Layer 7 of a small transformer language model trained on English Wikipedia (14 layers, counted from 0, width 128).
A neuron adds its activation times its output weights to the MLP's output. To switch it off is to set its activation to zero at one token and run the rest of the model.

Output weights of the MLP neurons that the questions are about. A number n stands for (n - 500) times 0.00063.
n2: 474 569 334 372 714 481 540 611 312 504 509 458 494 423 651 589 634 545 494 656 677 554 391 578 443 313 574 568 343 440 523 603 475 475 719 457 298 480 680 406 475 533 424 568 648 364 388 445 488 436 518 549 491 400 594 432 500 592 560 360 503 302 396 576 609 446 869 588 450 470 396 474 397 483 586 310 696 700 478 336 457 273 602 454 637 455 500 513 462 417 493 451 613 268 550 507 415 503 271 645 568 426 544 535 517 346 439 574 607 475 367 539 385 518 551 500 602 662 538 569 548 537 742 441 475 399 542 435
n16: 460 404 723 417 332 555 408 449 414 436 455 489 570 468 703 446 305 546 547 504 615 430 367 556 615 331 338 326 756 399 805 401 602 584 531 540 443 662 485 176 541 371 542 261 414 372 418 543 620 596 520 416 348 342 500 628 613 316 290 668 324 556 303 610 513 656 611 413 504 438 559 490 623 355 660 476 618 460 510 504 530 562 554 525 508 510 594 454 503 330 532 479 507 659 449 747 519 641 627 686 677 703 487 749 582 694 426 352 417 520 423 577 412 442 638 476 539 464 527 346 433 307 353 489 562 573 510 610
n72: 561 547 356 283 503 374 394 627 299 530 430 367 503 580 675 336 571 437 657 590 605 533 647 525 599 331 487 483 493 438 449 616 362 544 408 616 631 554 536 662 442 689 582 620 542 477 539 456 569 462 364 576 561 604 318 312 301 497 393 635 493 464 514 478 556 575 304 579 698 500 566 582 569 511 628 571 200 510 546 278 503 493 618 663 677 493 566 540 610 558 446 617 467 528 438 694 399 410 471 503 643 534 482 474 701 565 593 500 584 660 313 347 474 353 438 448 525 386 448 659 480 269 587 507 653 337 230 540
n77: 382 641 548 286 424 408 442 510 599 436 545 572 493 469 462 527 666 567 413 626 756 569 476 348 375 626 486 423 437 461 525 595 631 553 393 345 440 521 619 545 717 496 387 463 569 730 595 376 586 317 374 557 660 507 442 200 395 604 254 521 424 521 691 616 510 648 550 566 445 435 577 567 678 610 662 666 450 475 663 259 480 671 457 396 553 451 752 496 473 364 683 482 669 587 428 712 400 717 405 421 328 545 645 565 422 522 486 567 428 695 607 413 483 249 424 646 393 447 374 471 619 316 409 611 538 562 594 489
n78: 440 558 607 472 344 487 547 649 593 690 434 440 575 480 386 469 497 467 582 533 513 280 563 462 464 503 474 474 334 496 433 335 368 612 400 583 583 326 547 478 348 639 563 476 529 821 421 464 556 367 578 531 377 408 551 401 676 481 347 586 457 471 521 552 801 403 437 494 469 493 452 276 577 429 623 554 709 415 426 490 546 588 510 657 311 620 490 381 389 497 527 556 273 476 416 616 479 402 583 612 503 584 407 500 472 619 650 467 359 648 464 314 390 417 535 541 246 447 633 350 677 515 439 339 590 339 630 685
n153: 377 571 529 592 75 617 600 563 490 370 361 797 745 538 462 637 587 345 457 465 507 466 599 431 490 545 652 490 278 527 543 543 573 674 565 523 378 584 508 456 543 521 478 569 567 490 533 591 620 522 435 543 554 336 275 413 489 442 534 803 709 411 426 656 494 395 451 428 629 261 331 525 600 597 575 470 542 518 480 534 441 421 559 676 590 500 616 483 804 362 465 493 413 297 787 486 511 562 654 540 465 456 402 544 307 521 538 462 517 526 371 404 457 477 652 400 647 368 400 539 693 433 439 623 658 480 507 354
n156: 400 512 416 537 631 485 558 463 580 449 515 486 547 655 437 398 531 351 401 386 469 613 366 500 440 313 579 436 267 301 435 312 506 494 644 554 381 523 625 652 460 323 235 399 435 559 706 558 482 517 394 551 625 485 568 596 415 350 420 510 386 443 395 410 476 413 391 611 596 576 536 538 387 565 609 319 555 326 481 601 542 401 539 516 604 531 516 340 808 513 701 366 430 553 379 513 523 348 367 401 395 601 611 481 769 569 532 389 537 585 678 541 488 423 456 583 469 609 574 355 497 337 652 471 509 329 500 433
n169: 575 428 390 726 510 490 555 439 516 737 580 337 663 457 500 522 601 473 637 447 652 603 610 433 510 570 470 588 463 648 445 523 448 478 480 367 276 579 339 477 623 435 471 326 500 589 409 486 484 692 519 455 644 458 644 571 711 513 660 490 522 493 554 601 472 586 510 557 486 594 661 534 730 471 559 503 769 538 394 690 624 434 640 534 536 523 603 574 213 686 651 544 584 333 631 591 744 517 493 562 564 972 617 576 663 639 416 601 513 697 523 507 423 430 421 647 430 520 620 555 369 496 633 466 595 632 427 517
n180: 520 368 625 545 440 587 655 413 500 606 453 428 453 277 354 339 460 542 395 399 635 589 555 463 576 443 430 619 398 673 530 441 266 494 554 584 523 536 374 469 791 558 527 422 597 500 643 419 455 667 467 360 541 463 472 416 431 711 425 357 746 636 541 364 479 613 510 449 527 242 309 409 509 500 475 556 653 371 487 500 718 281 360 356 382 427 402 535 453 569 346 616 529 594 474 386 446 385 329 509 561 435 538 409 690 397 541 625 363 491 629 602 509 648 475 590 483 455 668 503 413 606 477 369 494 403 500 487
n219: 431 377 418 359 469 706 585 476 536 450 742 475 500 436 523 593 510 443 506 451 672 537 529 265 463 335 372 480 413 537 625 366 584 644 507 779 541 435 511 457 187 435 615 471 457 503 503 425 605 584 599 321 324 434 687 490 455 643 516 527 610 507 442 363 544 527 473 522 380 347 525 525 573 496 454 627 650 664 616 554 420 524 442 755 394 640 354 459 435 490 531 351 500 410 476 493 574 503 552 467 520 164 491 530 479 333 594 456 490 529 693 362 351 582 467 667 342 507 337 562 787 538 437 338 751 480 674 517
n305: 406 552 431 556 425 570 557 530 481 410 685 851 415 356 673 719 526 546 626 626 285 653 500 368 523 595 484 450 490 558 571 561 519 550 610 652 380 524 425 442 510 570 486 451 523 574 608 533 568 407 497 531 380 417 622 427 510 416 468 713 471 689 331 565 565 387 410 447 634 275 500 371 475 585 633 665 513 588 328 634 537 411 450 584 582 520 588 580 484 456 524 378 358 509 503 548 562 418 542 503 500 239 606 510 368 136 693 457 253 582 396 490 380 402 326 596 435 556 513 574 579 403 620 309 494 452 718 543
n363: 438 540 424 627 608 451 646 493 388 287 493 763 518 375 354 336 674 611 644 351 562 692 372 652 464 719 601 413 614 401 385 570 721 456 638 483 395 683 488 444 577 515 715 569 423 472 451 475 571 594 599 572 359 535 440 590 496 493 525 569 364 461 573 490 561 542 693 510 481 511 620 569 385 279 376 497 536 593 347 475 771 638 635 588 574 578 475 420 326 386 254 507 659 656 567 616 390 339 772 311 378 546 338 736 519 336 657 328 595 569 440 679 472 476 613 626 379 587 413 379 626 471 470 394 560 274 375 529
n394: 425 515 330 531 547 866 379 439 475 438 476 528 573 587 714 445 378 387 474 424 410 462 271 411 373 426 667 416 535 305 440 406 286 442 630 636 627 599 560 616 484 386 362 534 358 453 597 559 421 567 598 524 582 462 481 477 497 563 378 503 612 382 555 539 521 465 712 622 476 583 439 518 449 660 563 457 542 517 560 494 427 320 422 546 406 385 427 610 456 503 484 426 658 542 421 453 371 211 497 607 600 335 444 610 360 463 689 580 509 469 551 670 574 489 368 581 486 565 385 278 371 548 305 493 692 582 672 442
n424: 472 500 478 562 659 630 381 606 507 481 324 459 537 561 612 607 318 538 381 604 293 662 510 551 240 565 596 270 561 545 454 649 500 650 267 635 693 371 616 567 397 400 489 424 460 510 407 497 558 429 614 451 500 660 256 410 623 517 527 559 511 629 603 342 305 456 431 461 586 596 668 562 442 596 449 553 545 440 814 272 584 546 389 510 731 625 446 628 281 482 563 586 308 623 472 579 558 432 387 644 531 605 346 503 565 447 537 473 670 576 392 340 546 383 510 537 280 424 387 681 507 461 514 524 410 393 571 352
n459: 331 452 484 256 348 532 493 437 629 873 412 516 205 687 515 483 735 209 569 422 482 478 458 660 409 504 544 600 522 528 511 711 465 524 369 340 240 391 560 360 639 474 307 555 593 428 564 485 240 465 605 773 426 350 547 374 519 330 360 388 671 613 535 254 410 504 507 309 535 367 462 557 614 770 518 486 612 591 602 390 587 702 571 515 344 456 391 370 575 398 500 437 474 680 398 523 519 430 643 536 485 552 710 590 395 450 606 390 539 486 504 460 362 609 295 654 448 470 372 549 507 454 331 338 579 565 584 422
n462: 533 396 372 431 570 458 500 487 427 492 365 739 560 336 457 683 452 554 592 504 411 454 620 564 182 582 275 579 209 366 665 562 335 398 553 456 680 285 363 573 538 471 232 367 608 493 483 298 712 578 483 578 650 528 510 273 540 292 524 641 531 546 378 588 530 398 355 480 466 241 440 536 554 535 458 493 482 589 362 489 547 407 413 478 453 504 528 673 601 423 478 507 410 549 665 351 620 625 444 577 514 431 319 647 243 352 600 654 643 479 472 461 483 469 724 583 383 238 569 329 450 398 526 591 315 363 659 590

Each question names a token from some text and the token that comes next. It shows the activations a of the neurons there, in the order above. A number n stands for (n - 500) times 0.0048.

Then comes g, the gradient of the next token's log-probability with respect to the MLP's output, scaled to length 1. A neuron's effect is roughly proportional to its activation times (output weights . g). A number n stands for (n - 500) times 0.00075.

" |", then " William"
a: 471 390 470 532 489 493 496 538 478 523 492 527 499 495 499 503
g: 591 501 332 666 596 461 349 640 679 568 447 620 512 386 367 560 567 528 563 635 386 465 595 573 548 640 638 407 638 464 481 363 412 490 659 656 512 422 286 678 555 330 427 358 230 635 557 640 574 413 367 621 369 506 541 815 603 499 527 437 511 336 601 547 329 551 275 626 412 495 561 424 326 518 379 510 415 646 761 633 456 684 639 477 451 567 698 366 402 593 646 282 510 520 422 518 489 197 717 724 366 454 458 552 431 638 520 571 458 500 513 572 515 328 494 280 443 421 556 508 354 459 469 496 490 625 654 443
Which neuron, switched off, lowers the next token's probability most? n2

"e", then "aker"
a: 491 517 561 378 491 486 23 504 424 476 542 505 515 500 489 509
g: 448 279 556 472 566 869 527 467 532 494 321 173 682 570 626 457 572 576 422 366 688 679 681 518 547 614 229 452 569 486 585 401 558 385 632 471 533 453 558 398 521 535 570 786 469 410 674 444 386 379 753 540 546 353 585 506 452 390 464 577 761 471 642 400 395 670 444 550 386 568 533 365 656 587 367 600 334 750 504 635 531 678 711 492 511 425 615 440 497 707 471 599 511 474 432 552 490 449 678 577 605 565 649 567 700 436 551 474 553 613 457 359 566 482 592 458 488 469 600 624 423 439 402 615 411 661 649 512
Which neuron, switched off, lowers the next token's probability most? n156

" Games", then " |"
a: 513 497 495 500 531 490 330 479 457 474 497 502 168 527 538 469
g: 565 480 506 570 338 373 464 473 417 570 667 347 313 198 382 538 503 402 485 382 684 773 664 574 547 584 659 500 480 597 618 550 725 479 433 733 437 690 598 556 635 427 560 590 524 342 564 350 476 495 439 556 637 397 433 613 272 577 441 515 609 353 650 564 582 453 482 262 443 504 546 597 547 353 459 738 629 602 390 688 663 541 476 475 601 630 635 462 596 543 657 407 407 460 518 406 325 288 485 445 512 576 643 417 571 585 462 738 474 460 543 479 525 687 690 411 397 407 610 502 386 532 340 381 574 863 459 538
Which neuron, switched off, lowers the next token's probability most? n394

"as", then " =\n\n"
a: 459 487 513 500 467 470 506 494 499 443 496 543 506 501 500 519
g: 485 554 541 517 667 603 468 348 395 584 606 595 454 412 647 416 296 583 506 504 695 518 506 472 343 536 552 673 547 431 294 542 381 628 532 532 467 466 643 335 571 782 559 449 523 388 420 445 522 591 345 586 672 471 520 392 290 421 436 476 304 587 468 450 438 478 659 513 475 384 514 503 708 344 361 555 499 569 361 233 663 84 407 318 545 681 663 242 495 473 449 732 526 524 478 515 323 367 299 551 645 504 657 528 658 560 629 496 467 586 614 539 538 612 287 428 376 687 530 407 401 564 617 536 677 479 548 520
Which neuron, switched off, raises the next token's probability most? n2

" long", then "est"
a: 483 429 533 513 518 539 453 524 423 490 488 496 505 513 499 474
g: 316 589 629 500 504 486 443 363 406 508 474 366 478 391 682 485 621 487 588 552 559 451 667 610 204 701 567 396 524 585 394 247 445 345 490 619 521 562 542 460 343 558 779 446 559 393 408 325 551 273 497 532 205 266 356 324 526 429 429 556 514 606 556 457 441 431 602 486 279 577 355 443 503 652 444 494 565 532 354 281 522 607 368 412 580 446 538 665 351 593 558 573 644 363 467 380 351 433 547 505 364 500 477 529 555 265 565 542 295 322 321 412 368 605 407 424 590 272 519 474 453 545 320 263 357 557 646 497
Which neuron, switched off, lowers the next token's probability most? n156

" the", then " gold"
a: 501 495 503 455 487 529 466 503 494 584 513 480 484 508 517 513
g: 278 514 533 550 661 411 432 412 406 439 471 587 256 405 566 555 617 332 410 588 557 447 599 432 361 464 688 493 442 378 403 456 690 453 492 496 175 353 554 437 504 282 374 495 590 704 797 439 394 373 563 407 225 474 557 494 634 562 307 340 570 553 574 439 510 721 507 572 262 598 480 472 412 466 436 669 448 605 381 438 562 623 567 458 473 363 466 348 331 651 552 603 558 759 558 478 533 601 326 384 502 444 430 446 424 437 611 339 556 485 536 370 334 560 304 449 439 526 433 594 576 493 407 211 328 431 742 477
Which neuron, switched off, raises the next token's probability most? n77

"ame", then " long"
a: 540 550 519 515 461 447 342 518 488 490 454 490 465 538 547 539
g: 493 797 544 367 336 292 488 495 369 453 519 441 363 372 414 513 501 521 272 471 466 410 343 505 409 248 556 412 480 295 587 650 499 489 366 656 668 626 436 559 619 596 489 503 562 559 648 246 481 480 647 357 589 422 512 493 555 630 493 537 197 577 556 350 384 528 495 552 327 322 550 472 634 520 648 433 532 424 510 441 471 643 697 637 703 337 479 543 596 625 513 712 424 504 579 487 741 359 574 723 657 464 590 604 331 575 615 788 518 485 514 561 463 521 640 506 565 633 283 420 215 479 565 589 532 522 531 428
Which neuron, switched off, lowers the next token's probability most? n16

"-", then "le"
a: 563 480 508 507 515 578 504 690 504 427 519 322 544 531 496 549
g: 591 357 360 424 476 421 510 505 461 497 521 147 656 377 498 493 437 532 643 569 481 659 376 498 291 410 438 515 542 418 320 466 397 450 692 578 522 544 523 599 460 589 515 508 388 760 471 537 285 711 609 368 533 522 442 610 486 624 829 612 607 700 658 406 431 629 538 491 500 387 334 628 525 361 274 314 516 451 387 610 475 578 567 610 563 607 531 633 476 512 279 376 498 405 568 498 486 504 463 644 536 368 528 459 501 622 389 181 610 707 381 613 372 611 315 439 379 524 448 662 507 383 527 531 649 319 220 505
Which neuron, switched off, raises the next token's probability most? n363

"iding", then " wind"
a: 485 481 500 509 499 479 485 563 497 491 495 504 514 513 457 477
g: 449 513 479 542 798 499 559 305 346 470 447 577 538 433 330 568 598 523 624 568 434 817 380 698 558 421 517 635 453 502 416 399 568 442 701 519 510 593 388 424 605 246 657 357 396 326 518 357 288 523 629 254 260 568 423 508 529 672 522 549 437 444 362 460 472 542 508 607 417 606 451 531 331 302 340 466 665 484 731 657 453 390 446 526 307 280 549 603 427 508 477 549 419 694 368 566 613 506 491 612 545 548 357 457 520 325 401 493 451 553 708 503 261 467 684 631 433 548 633 330 597 634 615 577 453 363 656 461
Which neuron, switched off, lowers the next token's probability most? n459

" c", then "ann"
a: 439 569 329 499 571 465 481 473 502 493 520 529 495 572 485 487
g: 458 368 490 548 446 387 538 350 681 397 527 440 261 439 517 618 324 539 388 431 580 521 572 647 687 427 601 436 312 454 622 541 607 465 679 600 587 548 589 581 429 598 427 403 755 339 559 283 578 589 577 597 445 586 691 720 402 431 516 383 683 268 450 559 476 282 514 574 319 647 470 671 645 432 409 451 531 440 459 727 565 414 437 517 435 532 416 468 567 456 398 438 354 404 348 510 404 408 516 427 808 543 285 460 652 298 683 291 564 527 596 688 523 610 471 549 292 353 251 275 524 489 462 469 485 509 542 382
Which neuron, switched off, lowers the next token's probability most? n72

" a", then " rece"
a: 500 499 499 501 483 493 541 552 485 493 509 501 518 527 513 502
g: 617 287 404 492 508 494 545 494 522 518 502 307 697 562 468 401 415 490 604 593 278 678 492 443 505 586 622 522 516 634 422 456 335 699 522 577 721 492 492 681 351 460 346 334 676 342 357 432 360 727 521 425 480 487 458 537 372 146 545 424 432 433 555 418 318 496 459 592 597 394 452 447 514 529 565 509 432 482 381 653 691 542 586 210 511 634 393 481 236 552 518 276 473 595 653 460 727 552 287 780 637 519 447 510 410 421 353 640 650 402 350 514 557 532 474 611 515 391 569 535 550 373 454 334 596 426 272 473
Which neuron, switched off, lowers the next token's probability most? n169

"19", then "30"
a: 469 485 378 509 501 493 476 496 495 471 502 569 523 498 515 493
g: 576 428 319 706 358 647 537 416 591 612 495 353 552 319 540 434 444 758 549 540 570 392 567 615 555 714 386 416 438 496 557 433 547 667 469 524 365 501 526 409 343 753 567 609 327 281 637 580 365 618 584 545 578 519 383 505 699 658 679 548 471 444 539 532 454 439 555 515 563 429 643 726 435 595 513 570 701 473 518 718 370 596 268 424 644 634 595 612 641 472 465 412 725 570 540 525 380 555 598 521 526 579 509 544 296 644 329 609 529 282 472 444 564 268 575 587 600 622 609 715 598 763 392 328 594 473 644 587
Which neuron, switched off, lowers the next token's probability most? n72

" Sing", then "ap"
a: 514 500 507 519 501 507 490 502 332 466 515 485 511 527 472 524
g: 538 568 472 728 585 502 491 368 532 597 443 511 629 347 382 588 423 429 418 394 541 615 551 625 562 553 716 429 411 513 561 451 598 541 430 408 393 556 525 754 481 533 364 401 411 484 420 389 269 314 544 361 451 713 405 475 571 399 170 413 676 574 582 323 483 409 644 380 432 529 459 420 493 459 701 614 692 430 575 713 238 501 566 358 547 583 507 510 469 413 615 605 238 421 523 562 254 630 355 510 624 734 379 464 433 452 520 635 493 567 509 621 590 471 343 268 396 360 671 484 319 571 256 590 363 663 555 488
Which neuron, switched off, raises the next token's probability most? n180

" the", then " Cont"
a: 497 494 490 418 492 500 477 500 522 712 492 475 459 500 516 598
g: 328 478 635 435 482 531 589 523 466 525 404 312 563 530 656 377 348 553 552 523 583 588 481 383 652 499 523 480 622 518 294 551 580 544 561 540 612 295 675 693 397 618 541 423 631 499 520 308 514 689 343 468 371 120 509 472 626 627 578 409 455 639 607 512 653 400 448 373 375 725 483 511 314 539 518 321 225 497 601 449 550 501 275 509 371 443 215 548 357 444 562 420 312 616 651 548 524 438 515 483 748 342 314 418 646 617 496 507 478 457 588 487 773 518 480 516 518 367 548 410 815 516 527 579 528 360 576 543
Which neuron, switched off, lowers the next token's probability most? n219

",", then " when"
a: 506 542 480 473 510 486 511 468 497 478 461 492 343 509 509 502
g: 509 393 386 372 316 618 464 315 605 467 317 579 543 393 486 482 369 516 513 609 665 426 584 736 547 578 638 507 700 463 327 485 467 409 306 484 725 492 348 536 340 628 601 546 691 538 420 535 588 685 485 420 576 594 522 601 478 328 597 717 270 655 485 389 562 445 749 453 451 479 571 547 543 292 538 492 507 356 502 724 512 397 570 561 515 580 754 473 532 387 582 616 570 584 677 415 679 604 363 457 711 484 473 580 539 716 525 598 274 412 465 524 632 681 530 433 677 537 360 446 476 530 479 335 653 570 265 259
Which neuron, switched off, lowers the next token's probability most? n16

" and", then " by"
a: 517 871 504 430 543 550 481 511 510 462 541 488 491 498 466 582
g: 370 205 450 499 413 651 516 514 522 463 413 448 346 738 625 500 416 419 313 653 452 568 703 484 468 470 418 668 674 481 320 477 646 523 482 389 429 386 460 395 348 495 589 532 605 607 373 309 489 628 504 456 496 610 404 659 251 255 423 516 302 892 483 492 525 507 492 570 402 527 653 399 514 532 582 396 596 587 504 816 393 269 632 696 469 610 750 415 440 383 620 653 419 473 731 374 597 704 506 466 550 585 485 465 543 507 438 536 392 328 479 523 580 429 309 505 561 552 469 617 462 412 509 618 555 495 507 342
Which neuron, switched off, lowers the next token's probability most? n16

"s", then ","
a: 529 576 479 521 399 492 525 536 452 522 476 503 463 487 538 843
g: 683 679 470 418 516 485 386 567 672 612 570 458 536 493 479 630 517 395 433 443 670 580 281 128 560 544 381 337 455 475 488 509 608 351 398 383 493 483 293 570 489 274 579 301 341 695 363 423 491 701 513 277 615 637 572 383 342 465 488 685 458 530 583 458 449 447 648 455 262 522 613 415 413 573 465 478 495 394 507 486 337 540 393 560 276 405 360 504 523 286 544 493 354 263 775 555 371 614 209 603 526 636 578 517 312 477 587 518 506 559 591 506 717 582 519 610 418 497 520 402 511 397 400 617 399 417 655 481
Which neuron, switched off, lowers the next token's probability most? n462

"ody", then "fl"
a: 464 504 509 473 689 497 501 490 488 509 514 502 495 517 517 435
g: 510 249 435 545 407 407 477 448 454 477 370 586 389 576 560 554 592 517 373 466 385 512 471 535 331 606 578 536 529 397 297 482 455 460 588 632 579 724 620 593 371 505 520 574 440 413 422 707 543 577 632 462 391 654 611 279 593 536 380 398 491 630 379 669 652 568 714 323 645 346 594 466 630 317 420 557 896 430 411 363 586 612 358 700 351 388 506 614 501 359 441 554 476 627 565 321 504 592 400 548 428 792 637 400 214 276 500 461 414 357 521 491 449 556 578 424 415 374 414 326 671 493 547 434 677 386 513 600
Which neuron, switched off, lowers the next token's probability most? n78

" (", then "a"
a: 521 509 488 497 481 485 465 494 467 500 442 522 509 465 511 513
g: 657 698 484 694 425 563 590 406 534 451 425 550 478 328 502 489 405 481 643 618 328 688 575 629 557 693 565 592 680 398 452 438 455 488 561 278 550 402 714 530 479 482 597 597 269 580 519 492 333 556 494 707 606 511 484 420 447 474 630 597 686 411 591 561 641 715 589 521 666 625 566 500 437 436 487 415 619 601 504 174 284 302 413 409 537 355 548 594 373 439 610 380 420 422 563 546 332 514 413 623 339 652 522 608 683 462 554 539 439 389 498 369 663 431 545 475 344 620 100 436 511 556 516 462 381 644 681 298
Which neuron, switched off, raises the next token's probability most? n424

" B", then "ear"
a: 553 492 469 479 548 527 553 501 498 546 513 506 482 742 489 502
g: 440 502 544 585 307 526 495 480 519 523 376 477 529 321 524 628 393 580 625 611 783 472 550 452 449 447 554 351 468 575 415 555 461 684 351 713 409 494 557 723 421 337 494 519 529 472 646 440 505 455 667 734 448 261 542 598 597 704 374 600 357 694 610 460 488 481 360 471 436 422 503 621 515 582 252 540 861 269 443 487 419 448 715 316 485 556 594 371 332 515 478 499 690 585 431 437 706 374 601 380 510 514 431 572 490 499 294 362 497 566 470 362 508 391 568 614 674 351 630 740 541 538 384 311 312 415 389 420
Which neuron, switched off, lowers the next token's probability most? n424

" second", then "-l"
a: 505 491 515 525 524 538 502 478 523 503 442 508 507 504 528 425
g: 529 412 342 514 784 494 424 504 569 532 533 506 533 654 425 420 453 290 310 503 322 560 385 527 462 420 467 582 454 612 544 710 393 604 565 541 508 374 486 517 575 418 565 506 387 467 420 153 526 389 470 517 386 343 541 540 677 546 403 489 507 532 464 432 504 566 419 662 496 578 495 169 741 281 492 376 517 501 366 579 773 651 646 348 255 381 600 406 479 486 349 601 449 687 267 532 361 384 588 616 625 458 502 661 321 471 668 515 407 283 383 586 562 654 547 611 419 550 443 587 355 643 347 640 597 318 505 614
Which neuron, switched off, raises the next token's probability most? n153

"18", then "72"
a: 497 499 428 325 517 509 460 499 492 511 507 509 431 494 486 494
g: 313 461 367 711 539 578 622 661 361 335 634 341 574 488 513 460 447 631 432 693 461 345 854 520 586 519 327 545 624 601 674 467 344 400 496 580 286 613 490 670 510 538 613 554 683 414 515 607 757 481 431 363 412 393 556 450 529 543 506 455 812 530 340 556 434 505 681 706 470 564 379 522 562 470 504 428 538 673 451 486 518 527 333 441 482 721 488 556 556 795 554 496 626 415 260 677 503 423 413 460 491 547 412 350 510 508 359 654 342 587 295 721 454 320 439 467 676 655 494 436 488 417 500 405 448 539 585 576
Which neuron, switched off, lowers the next token's probability most? n77

" Ass", then "ass"
a: 459 497 513 489 518 526 523 500 563 478 479 473 501 492 498 516
g: 512 504 478 610 508 487 499 390 474 561 555 625 568 408 436 462 588 199 496 503 558 332 438 603 636 630 620 689 465 443 587 648 675 607 422 447 523 375 721 570 535 697 569 346 353 377 525 509 470 650 708 264 323 349 561 596 311 523 519 407 472 620 436 516 617 623 412 439 422 496 412 490 361 425 466 367 773 536 523 649 320 369 468 383 501 561 724 685 422 565 389 371 667 490 432 579 462 631 347 439 603 610 727 357 557 442 645 586 532 401 765 577 409 489 579 561 533 400 502 401 379 355 141 558 571 342 695 456
Which neuron, switched off, lowers the next token's probability most? n180

" Jon", then "as"
a: 445 486 446 475 500 500 484 484 489 484 516 472 445 594 499 492
g: 357 589 404 405 531 504 332 712 532 583 334 556 288 610 653 759 533 518 534 527 586 476 343 685 353 601 458 477 411 354 354 631 536 524 580 315 451 352 383 560 494 495 509 611 271 402 304 410 444 546 632 529 730 592 525 476 577 535 550 553 819 549 403 591 789 580 501 505 474 380 582 603 470 365 483 459 625 478 292 619 439 312 672 528 532 599 510 397 557 399 687 417 529 347 574 488 356 467 484 428 411 421 648 642 520 531 846 478 664 265 405 599 461 572 450 538 542 629 478 620 325 519 341 377 596 320 549 374
Which neuron, switched off, raises the next token's probability most? n2

"ed", then " Jon"
a: 346 510 517 488 507 486 479 586 459 503 477 511 498 512 534 491
g: 526 637 374 462 313 445 693 297 599 481 674 537 587 571 333 611 500 477 475 412 543 188 598 535 705 583 563 500 364 607 613 404 505 364 572 623 392 540 544 657 277 422 404 638 580 680 579 738 485 389 437 507 662 432 559 640 496 510 436 491 430 367 352 377 423 415 320 476 626 210 169 437 511 476 442 581 470 462 627 534 561 560 445 648 441 551 485 481 469 689 398 270 571 388 429 504 599 372 575 369 627 423 406 401 650 718 535 540 542 581 255 464 553 427 691 372 707 374 611 593 417 529 284 343 504 445 490 542
Which neuron, switched off, lowers the next token's probability most? n2

"2", then "-"
a: 474 514 501 492 511 493 387 511 480 500 503 478 500 500 534 479
g: 423 391 432 457 310 424 539 494 593 520 533 561 330 581 326 554 473 257 373 419 452 494 511 637 523 451 492 460 413 382 459 587 435 668 725 481 584 501 418 467 513 455 356 440 322 477 553 638 622 557 546 620 603 536 389 601 809 323 378 394 618 371 642 705 567 629 570 554 551 402 324 482 634 482 530 686 252 373 435 392 509 446 479 643 614 670 566 468 570 429 451 602 285 711 411 498 429 477 323 288 530 459 372 368 434 539 649 254 282 633 428 489 607 448 561 752 369 468 423 418 565 366 259 192 389 468 475 563
Which neuron, switched off, raises the next token's probability most? n156

" at", then " Penn"
a: 617 417 493 482 526 371 505 437 519 506 501 504 364 474 479 493
g: 558 525 546 542 319 574 298 694 281 623 383 463 808 510 617 582 429 625 445 583 427 436 427 589 585 436 514 341 483 565 581 429 411 319 710 531 684 677 494 464 355 455 463 283 638 436 705 441 512 469 582 527 488 579 403 497 394 544 485 513 618 522 507 761 528 417 384 498 274 543 571 538 475 471 527 549 615 522 615 496 443 390 584 716 326 490 607 651 688 539 567 620 503 548 611 342 564 645 583 455 297 491 589 389 397 415 178 909 424 604 534 487 361 391 624 435 669 385 584 592 556 393 644 614 536 613 371 397
Which neuron, switched off, raises the next token's probability most? n153

"ly", then " since"
a: 306 673 460 465 493 507 536 272 496 488 396 508 538 500 506 466
g: 510 668 667 668 448 438 497 475 503 455 437 612 703 596 640 657 537 506 438 622 417 402 543 526 390 455 567 526 483 547 401 431 405 586 301 468 749 529 391 600 386 697 591 658 373 401 452 534 376 549 449 482 444 477 474 458 592 370 631 490 347 795 590 510 375 513 549 695 452 297 825 543 321 684 613 471 543 546 204 409 549 440 561 630 492 263 567 668 393 405 675 700 470 452 585 423 700 565 263 574 730 549 623 586 384 684 692 601 328 671 539 539 627 542 491 526 422 531 359 517 422 573 534 316 575 485 572 518
Which neuron, switched off, lowers the next token's probability most? n2

"y", then "d"
a: 499 522 506 497 496 511 500 495 518 469 539 493 498 515 488 484
g: 574 313 358 682 478 481 417 580 289 418 321 435 506 610 298 570 464 527 386 520 443 583 382 430 227 547 576 667 597 313 540 587 467 491 426 537 534 523 770 510 626 555 614 459 590 494 300 642 515 477 471 550 482 519 447 309 627 560 441 473 580 390 762 510 596 742 458 481 422 570 415 218 544 422 490 282 568 444 572 600 592 468 376 383 499 340 715 621 652 479 640 414 653 533 466 599 350 698 472 535 329 570 577 576 555 526 492 690 551 409 709 344 346 313 684 451 539 276 502 267 532 595 337 448 395 567 374 639
Which neuron, switched off, lowers the next token's probability most? n219

" election", then " of"
a: 496 512 519 562 521 476 506 487 561 493 500 537 499 538 544 467
g: 290 525 494 556 550 447 591 469 623 447 521 441 527 224 472 513 224 474 539 702 263 536 432 560 284 601 277 466 416 598 458 519 547 618 552 557 538 496 494 583 381 488 586 698 291 390 340 519 638 387 457 445 307 547 496 338 562 433 329 470 517 480 454 496 604 687 693 455 576 403 646 733 454 538 276 298 580 444 654 611 261 493 585 472 423 490 445 688 572 538 659 434 563 474 446 494 348 600 527 465 685 447 548 490 548 439 475 494 677 351 347 496 484 230 689 176 593 557 431 634 543 487 466 374 669 271 495 387
Which neuron, switched off, raises the next token's probability most? n180

"al", then "on"
a: 510 483 497 503 505 537 507 522 512 474 496 494 474 472 487 506
g: 437 461 392 490 346 490 465 703 305 518 600 617 729 588 699 456 643 427 621 488 502 515 612 432 354 657 443 422 225 484 455 508 704 609 380 600 651 434 604 430 394 418 423 461 582 525 512 591 269 679 572 599 486 683 331 300 376 401 427 413 565 570 529 502 371 356 282 555 612 444 502 477 236 432 226 675 490 611 409 426 652 412 524 584 576 390 364 573 635 413 668 480 498 398 664 471 560 557 491 609 689 528 567 570 689 563 455 561 592 570 695 298 415 399 515 282 448 411 310 496 628 574 392 384 605 466 462 763
Which neuron, switched off, lowers the next token's probability most? n153

" |", then " March"
a: 503 523 500 480 518 495 501 500 684 491 505 458 411 441 516 481
g: 671 416 664 539 450 455 544 622 528 487 389 354 567 482 667 521 369 487 403 357 354 478 749 649 712 271 252 644 510 499 631 483 497 555 662 490 430 588 703 302 533 576 445 451 661 432 624 350 649 711 402 578 487 682 442 520 544 452 464 601 635 394 658 566 504 492 585 605 561 595 502 549 333 669 439 684 431 409 381 457 483 665 308 652 736 459 331 320 469 501 480 652 451 545 507 438 587 623 577 540 408 484 773 455 619 623 539 637 461 485 469 486 730 475 723 577 318 511 352 448 522 351 403 436 363 240 386 601
Which neuron, switched off, lowers the next token's probability most? n180